Layer 7 of a small transformer language model trained on English Wikipedia (12 layers, counted from 0, width 64).
A neuron's activation on a vector x is SiLU(gate . x + bias) times (in . x + bias), where the dot is the dot product.

Input weights of the MLP neurons that the questions are about. A number n stands for (n - 500) times 0.001.
n3 gate (bias 0.002): 441 269 662 476 404 461 526 615 463 629 492 416 462 527 741 558 700 524 737 310 207 383 316 630 484 492 452 684 539 734 414 553 602 556 294 550 496 529 356 694 596 533 382 538 363 529 396 281 462 650 640 433 346 334 640 756 595 394 496 512 825 723 545 521
n15 gate (bias 0.043): 198 307 512 757 363 602 738 650 488 394 315 520 575 436 625 270 336 423 373 443 458 467 552 389 504 308 441 523 564 420 476 684 462 370 519 695 446 560 414 362 688 608 500 578 577 580 272 572 267 748 689 310 521 508 294 359 589 408 500 368 626 512 341 566
n20 gate (bias 0.020): 653 400 519 417 463 518 536 575 451 740 547 444 418 741 580 723 545 372 709 417 599 675 317 398 631 537 245 486 529 378 466 290 518 429 482 473 583 550 418 752 548 367 617 645 643 206 403 443 718 348 408 700 520 424 554 406 322 347 481 485 631 542 602 437
n30 gate (bias -0.009): 334 126 432 346 352 383 395 483 500 590 476 586 859 504 596 514 621 368 572 426 538 421 390 561 230 397 518 500 599 734 293 262 465 532 858 588 155 459 432 432 241 468 604 538 584 303 581 323 691 558 417 481 735 623 295 283 546 358 430 587 563 686 622 637
n36 gate (bias -0.015): 368 548 166 805 610 575 561 531 409 410 552 496 519 413 544 445 361 364 491 460 465 274 471 603 841 598 369 488 224 554 261 446 612 484 687 432 345 668 477 603 643 450 573 519 322 680 631 421 572 570 315 732 413 367 329 587 686 450 492 471 308 781 546 552
n40 gate (bias 0.068): 460 378 364 566 455 302 496 555 488 459 388 455 644 449 663 433 639 396 504 345 396 577 182 594 442 148 492 629 449 320 525 621 540 541 755 563 504 513 586 632 496 684 655 322 631 224 94 575 359 531 236 289 601 583 552 552 500 337 365 487 443 628 485 582
n49 gate (bias 0.013): 330 514 409 409 470 513 514 369 422 480 525 681 532 326 523 486 350 340 608 481 532 458 442 486 550 393 587 266 471 733 442 548 317 621 539 459 698 617 427 578 463 350 472 588 316 384 326 527 570 500 651 465 650 612 507 361 659 589 521 548 667 798 456 458
n55 gate (bias -0.035): 563 452 488 205 403 535 396 722 661 333 346 533 566 602 532 914 459 436 216 417 302 360 504 487 402 484 447 477 641 575 408 662 301 508 765 668 551 442 662 480 658 413 317 538 479 679 508 644 665 565 667 342 339 554 421 583 445 334 345 608 659 471 404 693
n78 gate (bias -0.016): 466 557 568 444 580 469 601 477 692 411 311 438 418 594 374 424 606 630 691 449 359 451 458 426 506 556 515 483 568 479 415 413 612 343 612 436 587 473 503 607 388 726 373 394 515 443 334 491 626 358 455 379 339 497 572 411 363 509 329 364 459 419 433 413
n85 gate (bias -0.025): 528 413 595 508 484 334 517 406 309 957 380 660 633 335 532 492 549 552 355 389 400 602 425 337 636 430 348 520 409 609 517 759 428 603 349 318 617 626 675 368 443 366 582 314 496 483 393 438 491 785 567 608 535 438 691 480 347 822 720 337 426 579 492 664
n94 gate (bias -0.109): 496 505 597 324 395 614 318 517 864 302 583 627 679 656 551 356 426 324 627 462 597 505 353 958 210 465 496 383 686 240 473 469 265 496 653 432 523 594 512 721 365 723 509 376 681 607 386 292 423 654 410 426 435 478 428 581 346 326 514 567 294 686 504 449
n111 gate (bias -0.080): 471 461 618 574 734 454 465 581 366 316 450 493 650 521 670 666 438 550 532 709 415 607 552 358 515 518 474 360 655 605 410 388 511 563 785 337 631 455 371 489 631 702 435 244 610 526 562 266 694 492 301 616 523 570 472 603 636 747 398 537 427 470 610 465
n131 gate (bias -0.037): 801 789 591 496 358 849 569 570 312 465 617 444 230 413 479 562 513 614 468 562 441 652 544 536 647 547 556 525 517 443 593 579 382 422 592 749 627 478 463 457 359 509 505 565 589 706 603 195 379 762 645 816 619 796 467 263 567 355 305 390 380 526 371 373
n156 gate (bias -0.107): 586 796 281 337 352 375 732 624 322 602 476 500 478 745 670 590 500 559 540 536 490 476 628 519 858 407 486 465 487 675 604 712 333 584 383 839 641 324 790 761 412 675 612 435 356 901 264 378 447 475 675 529 530 402 576 706 543 316 438 533 421 580 565 246
n158 gate (bias 0.048): 212 334 575 459 467 682 522 559 579 331 212 582 457 461 568 239 709 596 588 647 687 423 626 672 574 196 587 590 437 361 247 571 672 669 564 407 517 273 391 517 520 404 595 399 475 596 496 525 393 496 475 340 522 284 588 591 419 563 220 651 640 571 253 396
n171 gate (bias 0.015): 638 496 745 472 472 574 435 330 402 626 581 484 450 325 496 620 427 492 683 500 607 732 644 437 545 338 524 531 527 479 396 290 409 532 351 546 619 371 335 740 440 562 564 809 416 422 269 545 698 781 475 279 176 426 457 336 387 426 429 380 310 549 261 423
n179 gate (bias 0.052): 686 394 566 658 389 433 855 808 578 435 424 546 416 515 582 531 378 335 549 504 772 436 457 408 439 389 396 500 677 602 496 242 556 381 426 421 343 524 460 346 557 582 540 384 452 617 849 686 612 463 508 717 647 508 373 574 524 543 389 523 489 481 280 468
n184 gate (bias -0.097): 896 500 662 509 710 427 462 752 695 338 584 666 526 633 409 647 473 242 322 509 599 556 390 304 473 692 145 568 470 248 417 404 531 567 409 320 288 330 419 608 415 705 542 741 518 468 509 360 477 376 509 476 538 464 226 578 310 436 302 605 625 473 328 755
n198 gate (bias -0.068): 448 297 554 398 310 684 693 525 401 855 472 673 563 627 590 781 460 526 338 431 477 219 401 690 606 372 238 525 611 590 600 545 362 212 483 427 598 532 357 571 359 550 454 312 226 681 389 496 652 420 210 570 245 607 470 706 692 568 765 369 553 563 517 402
n209 gate (bias -0.003): 554 476 619 288 389 482 618 306 470 478 349 341 482 315 507 492 618 565 413 257 594 481 609 627 659 411 307 465 404 496 489 466 547 548 417 447 566 587 553 362 254 492 442 646 160 447 504 597 415 591 636 360 413 541 658 357 462 372 439 410 640 269 677 247
n216 gate (bias 0.019): 542 468 440 391 684 503 307 695 423 593 538 487 638 418 475 439 516 352 567 529 493 438 759 424 728 296 467 402 364 678 611 423 564 556 423 456 392 294 669 639 513 396 552 469 435 315 530 580 462 511 574 521 641 380 564 357 398 564 442 668 530 663 401 538
n226 gate (bias -0.045): 652 400 352 500 512 476 477 593 323 431 284 441 542 551 476 442 466 323 587 412 358 328 522 585 447 572 556 605 431 395 554 538 466 359 530 519 546 426 207 626 562 592 487 444 545 414 372 275 487 273 228 444 387 497 491 527 419 494 490 522 444 648 450 490
n3 in (bias 0.099): 333 519 526 628 649 560 837 402 570 526 298 398 375 560 659 459 638 685 578 458 296 458 600 576 478 587 463 340 447 563 679 511 400 507 532 662 358 522 462 236 496 403 580 424 526 500 544 662 394 418 466 358 243 670 535 549 643 589 628 604 427 750 377 681
n15 in (bias 0.020): 485 338 596 450 523 617 379 750 508 763 524 538 457 526 419 453 836 493 708 555 705 247 659 504 314 477 473 370 361 484 449 608 441 485 463 473 460 496 399 508 519 338 556 475 582 682 341 515 417 508 601 516 678 266 441 239 343 601 527 318 356 565 486 776
n20 in (bias -0.011): 538 622 532 471 354 538 234 483 558 371 564 554 425 593 573 621 596 528 538 265 349 418 402 478 443 397 479 459 531 511 610 427 287 267 538 482 500 515 321 568 521 263 530 460 725 660 339 608 856 756 434 492 428 522 417 497 526 285 507 682 596 504 396 545
n30 in (bias -0.018): 573 247 660 552 354 729 487 807 484 425 546 179 334 637 240 411 433 430 534 481 462 562 347 417 516 417 675 519 492 59 407 629 299 544 316 598 454 451 609 289 583 520 376 470 439 484 571 572 484 576 459 334 639 404 538 515 390 468 569 452 326 432 552 588
n36 in (bias 0.007): 403 649 701 281 592 354 645 676 545 489 369 629 384 475 500 375 434 381 544 464 508 638 417 319 293 412 559 408 617 428 689 372 673 555 636 637 632 515 385 511 283 609 658 556 466 380 349 530 331 335 523 322 626 507 536 329 408 545 306 357 423 373 711 461
n40 in (bias -0.086): 492 686 332 424 757 431 251 341 468 576 712 587 587 763 442 415 536 523 619 481 529 426 383 624 588 663 635 496 561 577 459 383 725 420 377 516 621 659 624 316 295 371 367 485 648 350 321 456 463 475 610 558 475 817 654 527 627 326 533 156 504 424 519 408
n49 in (bias -0.029): 690 610 416 367 543 484 754 459 530 413 510 473 680 484 381 527 295 364 575 564 486 431 422 469 547 348 483 652 449 368 320 449 652 463 545 414 448 412 428 430 497 273 722 334 599 365 497 534 472 528 432 430 599 440 574 632 376 486 767 524 536 463 472 238
n55 in (bias 0.022): 384 303 329 334 442 448 475 382 391 369 605 650 478 567 753 626 646 575 409 597 431 200 367 408 562 438 218 357 615 331 713 465 523 473 440 333 415 476 558 624 443 547 500 525 500 802 573 597 612 697 457 383 455 457 593 403 568 410 298 284 585 387 731 520
n78 in (bias 0.079): 386 503 587 497 508 490 569 460 471 563 481 471 431 693 366 527 526 592 620 356 406 446 635 299 427 596 584 433 588 543 359 556 668 432 384 524 505 497 478 563 531 444 590 392 600 458 450 600 562 539 383 500 514 432 639 404 562 460 503 420 490 537 639 330
n85 in (bias 0.060): 443 456 402 402 410 443 367 480 300 563 453 431 362 337 580 539 579 727 597 705 331 608 514 511 490 524 677 553 350 383 528 588 385 465 349 636 708 695 339 455 645 507 671 425 489 341 389 633 630 544 443 500 541 504 584 433 428 645 339 443 614 437 230 401
n94 in (bias 0.055): 718 261 747 747 652 271 468 326 500 483 376 648 456 427 656 526 500 459 232 328 518 434 409 412 275 470 568 597 463 656 448 388 475 513 414 474 576 656 408 679 610 448 385 340 286 340 669 564 579 373 634 380 58 342 553 332 623 526 435 526 716 491 703 357
n111 in (bias 0.059): 683 568 478 454 468 387 799 320 529 632 548 525 486 449 462 336 457 493 446 231 459 441 678 835 464 525 643 592 586 460 580 446 476 418 407 529 376 569 409 600 468 475 317 597 419 504 710 730 330 618 657 242 553 522 528 493 526 605 361 558 596 626 396 384
n131 in (bias -0.003): 397 618 726 418 700 413 530 672 641 570 509 447 531 351 196 454 553 500 566 567 591 394 529 410 586 720 504 344 425 671 575 575 492 410 440 466 547 546 659 274 655 625 748 750 538 454 373 541 568 618 529 659 474 525 552 603 369 404 639 25 459 801 634 534
n156 in (bias 0.137): 532 457 418 652 626 362 409 309 500 336 551 406 562 645 646 391 220 472 355 405 694 547 554 338 574 386 435 609 476 629 346 371 230 349 207 630 594 304 620 648 390 637 662 631 753 263 447 422 475 413 262 380 661 442 488 433 424 791 475 350 565 426 508 504
n158 in (bias -0.101): 513 576 462 363 368 618 268 663 514 503 261 439 532 392 572 200 758 616 595 460 334 610 549 671 401 395 350 594 595 604 500 483 530 602 616 303 446 660 519 610 598 524 521 539 475 396 227 524 493 413 451 482 602 648 540 619 570 566 500 479 391 428 391 421
n171 in (bias -0.058): 485 614 464 580 746 607 779 432 516 464 571 365 364 424 523 704 219 438 312 531 597 545 662 595 460 425 377 329 366 638 638 662 492 520 415 516 617 569 383 332 377 747 504 350 262 484 667 420 331 521 504 483 737 392 407 527 426 415 463 217 611 287 258 504
n179 in (bias 0.029): 716 718 438 419 529 504 426 531 500 324 420 577 438 447 486 680 391 700 527 313 585 466 623 462 489 398 463 469 619 466 698 563 379 548 560 477 561 653 777 636 554 374 305 342 647 608 398 456 568 461 474 588 519 448 758 391 790 522 515 500 562 537 329 208
n184 in (bias 0.050): 719 765 167 656 539 553 417 597 484 539 366 788 715 440 598 460 446 580 634 466 624 148 397 337 500 539 414 385 586 504 536 472 451 453 443 532 414 500 489 457 357 746 651 474 315 548 500 539 496 396 341 610 587 842 583 357 383 540 440 337 465 390 507 418
n198 in (bias -0.043): 782 809 472 411 604 453 461 296 512 548 500 698 523 477 695 822 528 500 271 434 364 630 266 538 496 697 621 392 454 537 479 279 504 326 348 471 623 529 538 358 240 377 412 485 529 356 504 781 571 500 615 500 483 223 465 348 467 570 355 455 315 549 598 598
n209 in (bias 0.088): 527 474 642 548 438 599 555 382 545 731 227 548 392 599 530 324 473 651 537 623 384 618 321 496 455 466 503 438 477 539 535 420 691 552 357 443 449 300 331 528 346 535 619 406 227 360 641 483 397 617 300 605 324 528 567 503 514 430 443 430 678 348 577 634
n216 in (bias -0.030): 526 519 554 401 616 321 478 577 512 557 309 563 415 546 468 497 491 474 471 448 633 295 375 381 671 431 317 380 618 604 573 537 593 539 517 371 547 650 562 443 592 686 481 449 543 244 536 615 646 423 503 465 404 545 610 457 364 466 525 610 396 572 478 695
n226 in (bias -0.037): 448 431 446 525 587 478 628 511 489 548 412 607 577 489 405 537 458 683 449 492 473 517 409 588 430 548 472 449 575 489 557 386 328 486 405 454 674 560 327 531 322 503 418 582 665 523 522 370 369 530 434 606 620 477 641 302 517 674 607 466 452 393 332 594

Each question shows a token from some text and the vector x that enters the MLP there. A number n stands for (n - 500) times 0.011.

"sh": 684 351 497 540 546 516 515 367 555 474 535 445 675 523 439 555 564 513 491 456 429 454 495 398 378 585 472 349 573 591 503 488 466 688 517 529 424 402 437 429 580 560 682 531 415 461 688 467 392 564 484 516 535 470 652 380 627 620 585 625 391 706 518 420
The most active neuron and its activation: n111, at about 0.6

" ": 713 481 489 495 517 806 480 510 581 476 629 546 401 467 467 627 446 520 586 458 627 546 485 270 524 739 476 551 391 517 510 339 486 552 451 529 620 446 381 602 493 549 488 641 488 408 608 600 462 449 589 621 549 504 607 457 461 467 526 522 472 470 556 518
Which neuron lights up most? n184

"'": 470 406 595 711 642 461 552 403 474 691 458 658 439 459 563 607 417 441 507 417 611 611 414 365 289 431 608 424 576 354 446 647 534 568 548 603 481 481 449 447 557 594 392 451 427 410 533 603 523 447 610 411 497 429 477 389 511 560 402 471 638 427 547 449
The most active neuron and its activation: n171, at about 0.83

"5": 547 497 540 536 398 547 328 580 657 691 597 497 304 587 389 460 592 492 460 407 474 458 470 488 514 431 591 596 679 400 466 378 426 483 628 457 461 538 382 568 624 632 560 532 636 532 706 560 465 476 519 513 547 437 421 432 480 510 568 546 624 662 652 453
The three highest activations, in order: n20, n30, n94

"—": 587 340 408 418 350 582 408 598 584 454 403 516 463 597 330 570 339 559 445 360 470 444 486 518 593 483 486 506 612 555 615 376 453 604 625 503 446 318 553 378 737 564 488 521 516 556 607 624 548 496 587 529 549 499 531 414 518 371 688 544 529 468 536 415
Which neuron lights up most? n179

"H": 588 355 501 588 512 496 599 366 398 491 484 438 569 476 285 539 496 418 551 452 489 384 475 455 416 416 483 472 531 476 587 473 323 609 580 510 545 423 346 535 503 591 636 516 643 417 857 426 510 485 460 377 421 571 599 464 620 453 538 443 507 594 536 443
The most active neuron and its activation: n226, at about 1.4

"S": 542 408 548 606 538 485 610 574 421 430 619 471 574 214 398 463 578 511 458 509 515 408 448 391 378 449 555 522 512 496 510 448 421 533 593 598 734 492 392 460 564 523 645 622 458 480 743 494 432 419 432 473 406 500 625 487 630 432 551 366 507 613 567 595
Which neuron lights up most? n131

"ed ": 491 359 522 471 469 805 635 539 477 530 353 540 373 586 645 528 433 526 394 266 549 483 542 472 473 574 406 540 432 433 433 433 563 477 504 471 534 500 564 497 538 602 622 428 562 470 603 466 493 547 637 492 465 414 531 350 513 307 526 378 438 694 429 507
Which neuron lights up most? n15

"ing ": 510 488 397 579 467 777 516 591 467 435 375 580 320 593 551 502 479 528 435 378 577 456 552 449 517 611 501 578 340 388 434 468 578 375 435 544 514 584 461 479 530 478 688 444 588 519 526 481 494 444 638 442 511 382 547 315 563 387 511 304 397 670 532 528
The most active neuron and its activation: n15, at about 4.2

"ub": 552 367 432 385 522 381 564 522 488 512 418 336 443 452 383 638 422 606 405 415 550 399 495 492 459 395 426 335 609 465 620 526 529 437 537 378 442 470 533 508 577 577 446 356 392 568 519 647 530 414 609 452 461 460 327 550 652 345 605 344 650 581 424 562
Which neuron lights up most? n55

"U": 621 391 483 573 396 522 616 515 501 397 469 519 435 441 399 381 481 552 312 446 604 532 621 408 382 479 485 420 630 572 480 519 312 627 496 569 588 471 322 486 563 577 389 556 484 508 559 720 494 409 641 536 470 413 453 577 577 443 613 422 626 605 651 404
The two highest activations, in order: n179, n40

"8 ": 568 604 438 545 329 825 455 643 563 539 512 562 452 422 527 573 481 547 523 333 530 540 350 411 435 519 511 622 477 534 423 399 577 501 523 479 502 484 458 658 510 659 529 574 552 395 537 473 288 496 480 550 673 559 551 586 372 475 548 510 580 533 633 411
Which neuron lights up most? n184

"B": 583 410 477 501 578 555 570 455 509 522 562 391 510 494 279 551 511 491 436 384 479 458 581 433 365 445 508 433 511 572 544 416 384 616 502 496 557 495 289 472 523 590 390 452 645 454 888 379 406 399 555 446 531 506 471 561 600 470 502 389 513 602 563 445
Which neuron lights up most? n111

"==": 498 431 537 595 456 609 457 469 654 553 428 529 582 474 442 343 436 503 510 271 509 663 453 399 478 509 567 437 556 368 554 480 450 412 532 361 478 339 584 574 647 588 490 454 566 445 690 410 513 338 568 478 440 383 368 339 532 317 402 499 445 531 416 496
The most active neuron and its activation: n94, at about 2.3

"k": 361 517 479 551 538 349 545 401 607 615 526 456 455 355 568 608 499 566 558 539 561 442 536 362 396 599 486 396 630 490 427 458 600 495 304 419 482 525 534 359 647 573 476 582 383 386 441 683 572 443 560 525 417 503 569 451 694 622 465 357 509 544 527 319
Which neuron lights up most? n78

"iv": 615 568 362 509 234 457 381 486 607 531 340 443 448 392 452 605 578 546 496 546 362 513 578 592 557 473 465 515 521 390 414 395 560 451 333 474 680 395 517 419 504 638 431 468 445 523 640 504 450 378 385 526 390 565 455 523 358 474 515 586 700 479 467 555
The most active neuron and its activation: n209, at about 2

"si": 458 492 608 699 420 472 401 469 384 546 271 307 471 452 654 527 525 671 423 530 619 591 426 526 430 367 476 518 543 410 581 500 395 520 584 463 527 441 456 479 524 486 472 570 461 589 434 651 707 546 545 546 425 492 587 489 526 286 500 326 518 596 511 463
The three highest activations, in order: n209, n20, n55

"u": 616 327 533 591 534 579 547 440 530 470 445 462 489 488 348 442 628 519 516 475 554 410 642 553 297 390 432 400 563 530 480 340 520 690 564 313 353 453 543 510 510 501 691 466 659 628 494 420 426 604 507 606 556 413 462 558 451 389 579 544 588 609 522 422
The two highest activations, in order: n158, n198

"ic": 635 467 544 509 432 626 325 333 416 396 431 265 637 485 384 504 566 587 630 545 487 457 612 458 469 457 525 533 569 329 562 501 529 529 385 424 565 443 508 431 463 375 544 581 546 359 526 500 410 608 624 435 633 336 621 489 431 551 429 451 635 453 617 510
The most active neuron and its activation: n209, at about 1.2

"T": 514 471 500 614 441 480 402 492 503 520 527 409 640 476 328 380 536 411 480 465 567 495 558 465 409 586 401 467 516 543 552 436 382 591 509 570 601 387 238 464 561 499 620 614 691 541 811 450 517 424 572 349 490 493 592 461 616 545 458 465 509 604 595 520
The most active neuron and its activation: n226, at about 0.45

"ar": 544 564 631 577 527 602 556 594 499 475 616 428 555 550 442 487 418 452 488 560 422 622 534 539 330 427 466 571 535 387 551 425 452 525 606 790 278 471 354 363 409 525 550 487 557 430 500 578 451 336 426 495 392 374 522 539 548 510 672 500 562 635 545 620
The most active neuron and its activation: n30, at about 1.7

"\n\n": 524 404 490 498 413 667 582 450 536 532 426 539 385 625 524 615 561 569 556 234 492 454 532 526 573 535 571 519 380 362 549 364 374 519 509 703 540 503 447 401 534 591 511 488 565 355 660 339 548 441 636 498 517 333 496 497 577 331 460 484 517 578 369 486
The three highest activations, in order: n3, n20, n30

"| ": 312 446 458 486 427 870 527 507 652 606 649 601 555 522 481 599 396 493 485 263 566 548 557 532 580 516 463 429 469 502 550 351 451 486 565 444 409 437 527 602 592 651 496 464 494 600 633 495 498 478 552 470 472 413 627 530 478 458 565 443 540 422 583 462
The most active neuron and its activation: n85, at about 0.62

"ers": 698 486 473 552 533 402 398 511 511 489 575 344 548 371 357 522 449 563 474 503 547 447 527 342 362 640 378 526 622 459 646 472 560 331 418 500 675 461 530 451 367 528 571 634 473 476 588 421 390 494 510 349 491 391 691 436 420 471 607 459 479 495 501 655
The two highest activations, in order: n184, n171

"st": 450 534 393 609 610 536 482 482 616 550 510 416 422 496 541 656 535 496 556 558 458 500 355 354 339 600 539 547 586 538 547 631 701 470 375 591 594 459 454 441 550 453 477 584 699 326 585 588 625 436 661 495 504 612 484 412 497 596 649 375 440 506 457 377
The most active neuron and its activation: n78, at about 0.54

", ": 476 420 491 472 554 712 545 544 476 428 516 629 395 524 537 610 423 562 493 262 483 423 447 536 528 603 538 452 407 344 567 238 528 544 559 590 518 539 581 433 618 513 464 418 530 276 647 457 564 512 641 521 485 430 593 440 486 325 512 462 530 625 409 514
Which neuron lights up most? n20

"ap": 389 446 382 452 415 479 499 526 548 385 435 435 498 484 515 389 522 531 428 533 593 466 417 461 338 333 421 340 531 547 618 386 434 470 320 509 416 420 677 440 528 525 525 506 364 589 464 384 456 467 402 529 420 485 336 376 547 482 662 499 621 618 647 701
The most active neuron and its activation: n15, at about 1.2

"V": 517 532 564 520 541 511 448 479 441 536 462 417 491 379 307 617 510 519 542 502 462 356 576 532 379 471 399 508 533 393 600 403 381 572 435 520 591 540 431 564 575 545 566 408 603 513 942 495 477 471 365 511 451 557 450 497 696 417 454 462 500 563 492 512
The two highest activations, in order: n179, n111

"id": 419 595 309 493 500 387 407 404 568 372 505 484 542 434 562 553 284 495 463 610 596 521 564 559 466 538 397 380 544 398 555 419 560 506 439 569 300 369 595 445 525 639 622 666 659 563 512 530 444 514 465 291 529 547 562 434 519 558 630 567 424 593 403 554
Which neuron lights up most? n184

"9 ": 646 646 387 538 348 780 403 589 557 483 458 567 390 523 520 637 460 539 435 356 573 544 373 369 436 479 454 587 496 566 434 392 568 510 484 447 521 496 467 721 529 693 493 552 552 445 522 492 372 431 475 574 679 520 577 563 421 463 599 492 503 505 623 469
Which neuron lights up most? n184

"the ": 572 503 453 544 541 711 562 520 511 488 443 533 321 508 496 483 532 551 455 319 436 497 576 567 456 502 476 664 381 287 431 404 549 534 452 581 503 612 390 393 549 585 539 439 624 450 581 350 543 428 617 444 611 328 597 419 602 397 436 407 446 674 473 627
The three highest activations, in order: n15, n3, n226

"en": 393 504 616 396 553 378 477 340 531 499 435 350 414 429 452 538 597 575 570 629 743 594 515 463 467 674 665 386 515 421 539 467 515 341 623 549 376 480 574 467 463 478 736 505 539 322 527 516 442 511 547 501 456 541 481 607 578 474 516 573 555 579 453 628
Which neuron lights up most? n55

"he ": 593 398 465 526 565 637 607 532 507 553 554 490 406 465 445 536 504 610 511 193 358 501 407 457 386 630 530 475 383 368 569 288 469 592 504 551 455 451 529 470 490 432 569 370 559 436 481 544 439 405 617 425 507 364 614 348 478 371 430 511 469 677 571 447
The two highest activations, in order: n3, n78

"an ": 612 536 396 607 634 648 504 539 503 455 380 598 270 477 575 386 487 557 487 338 539 559 475 469 421 553 479 467 405 380 388 361 617 432 473 609 472 597 500 590 390 569 586 509 576 410 535 563 600 360 527 350 558 320 549 389 586 414 469 422 371 599 440 554
The two highest activations, in order: n36, n78

"pl": 614 431 556 531 471 618 429 571 554 318 505 455 579 528 441 779 394 549 554 463 329 633 457 501 374 409 383 367 496 658 509 525 400 569 519 698 419 434 469 441 472 548 566 411 518 542 585 456 501 383 426 535 707 555 577 623 570 556 569 529 555 544 505 423
Which neuron lights up most? n179

"ot ": 621 332 517 407 431 722 577 468 517 502 482 606 418 567 607 499 488 559 474 314 551 519 457 437 515 642 377 465 400 371 403 309 595 489 408 498 479 506 501 504 530 620 552 433 493 497 539 678 425 511 691 370 370 456 614 375 462 482 585 405 437 624 561 442
The most active neuron and its activation: n209, at about 1.7

"1 ": 637 580 428 582 431 758 465 504 600 534 472 667 361 472 515 644 423 517 508 392 626 567 426 422 505 443 426 615 484 663 489 360 601 526 476 450 451 499 527 645 566 693 532 534 580 518 466 528 381 417 584 572 673 508 606 587 461 453 619 537 437 512 653 504
The three highest activations, in order: n184, n179, n156

"Ch": 624 531 515 537 591 451 457 415 442 557 570 424 539 502 324 418 509 472 576 388 418 436 566 491 383 381 436 564 574 493 655 460 452 657 492 516 545 349 259 469 502 502 677 548 630 431 792 527 481 442 452 408 461 414 476 475 679 445 520 466 455 609 534 435
Which neuron lights up most? n226

"0": 561 414 473 387 442 530 269 506 520 435 620 485 493 675 541 523 471 469 438 478 524 481 384 388 527 533 666 600 565 532 496 474 476 439 652 589 491 633 352 378 681 589 612 501 661 516 592 664 604 445 423 377 590 422 334 566 493 542 572 462 396 540 544 409
Which neuron lights up most? n30

"o": 552 464 582 689 438 459 402 458 372 358 428 350 587 609 489 593 425 407 464 368 474 388 543 574 463 564 594 475 525 615 638 506 340 599 519 563 379 445 531 509 517 759 605 395 463 469 560 454 632 527 476 584 522 421 617 532 421 510 537 355 617 632 572 442
Which neuron lights up most? n156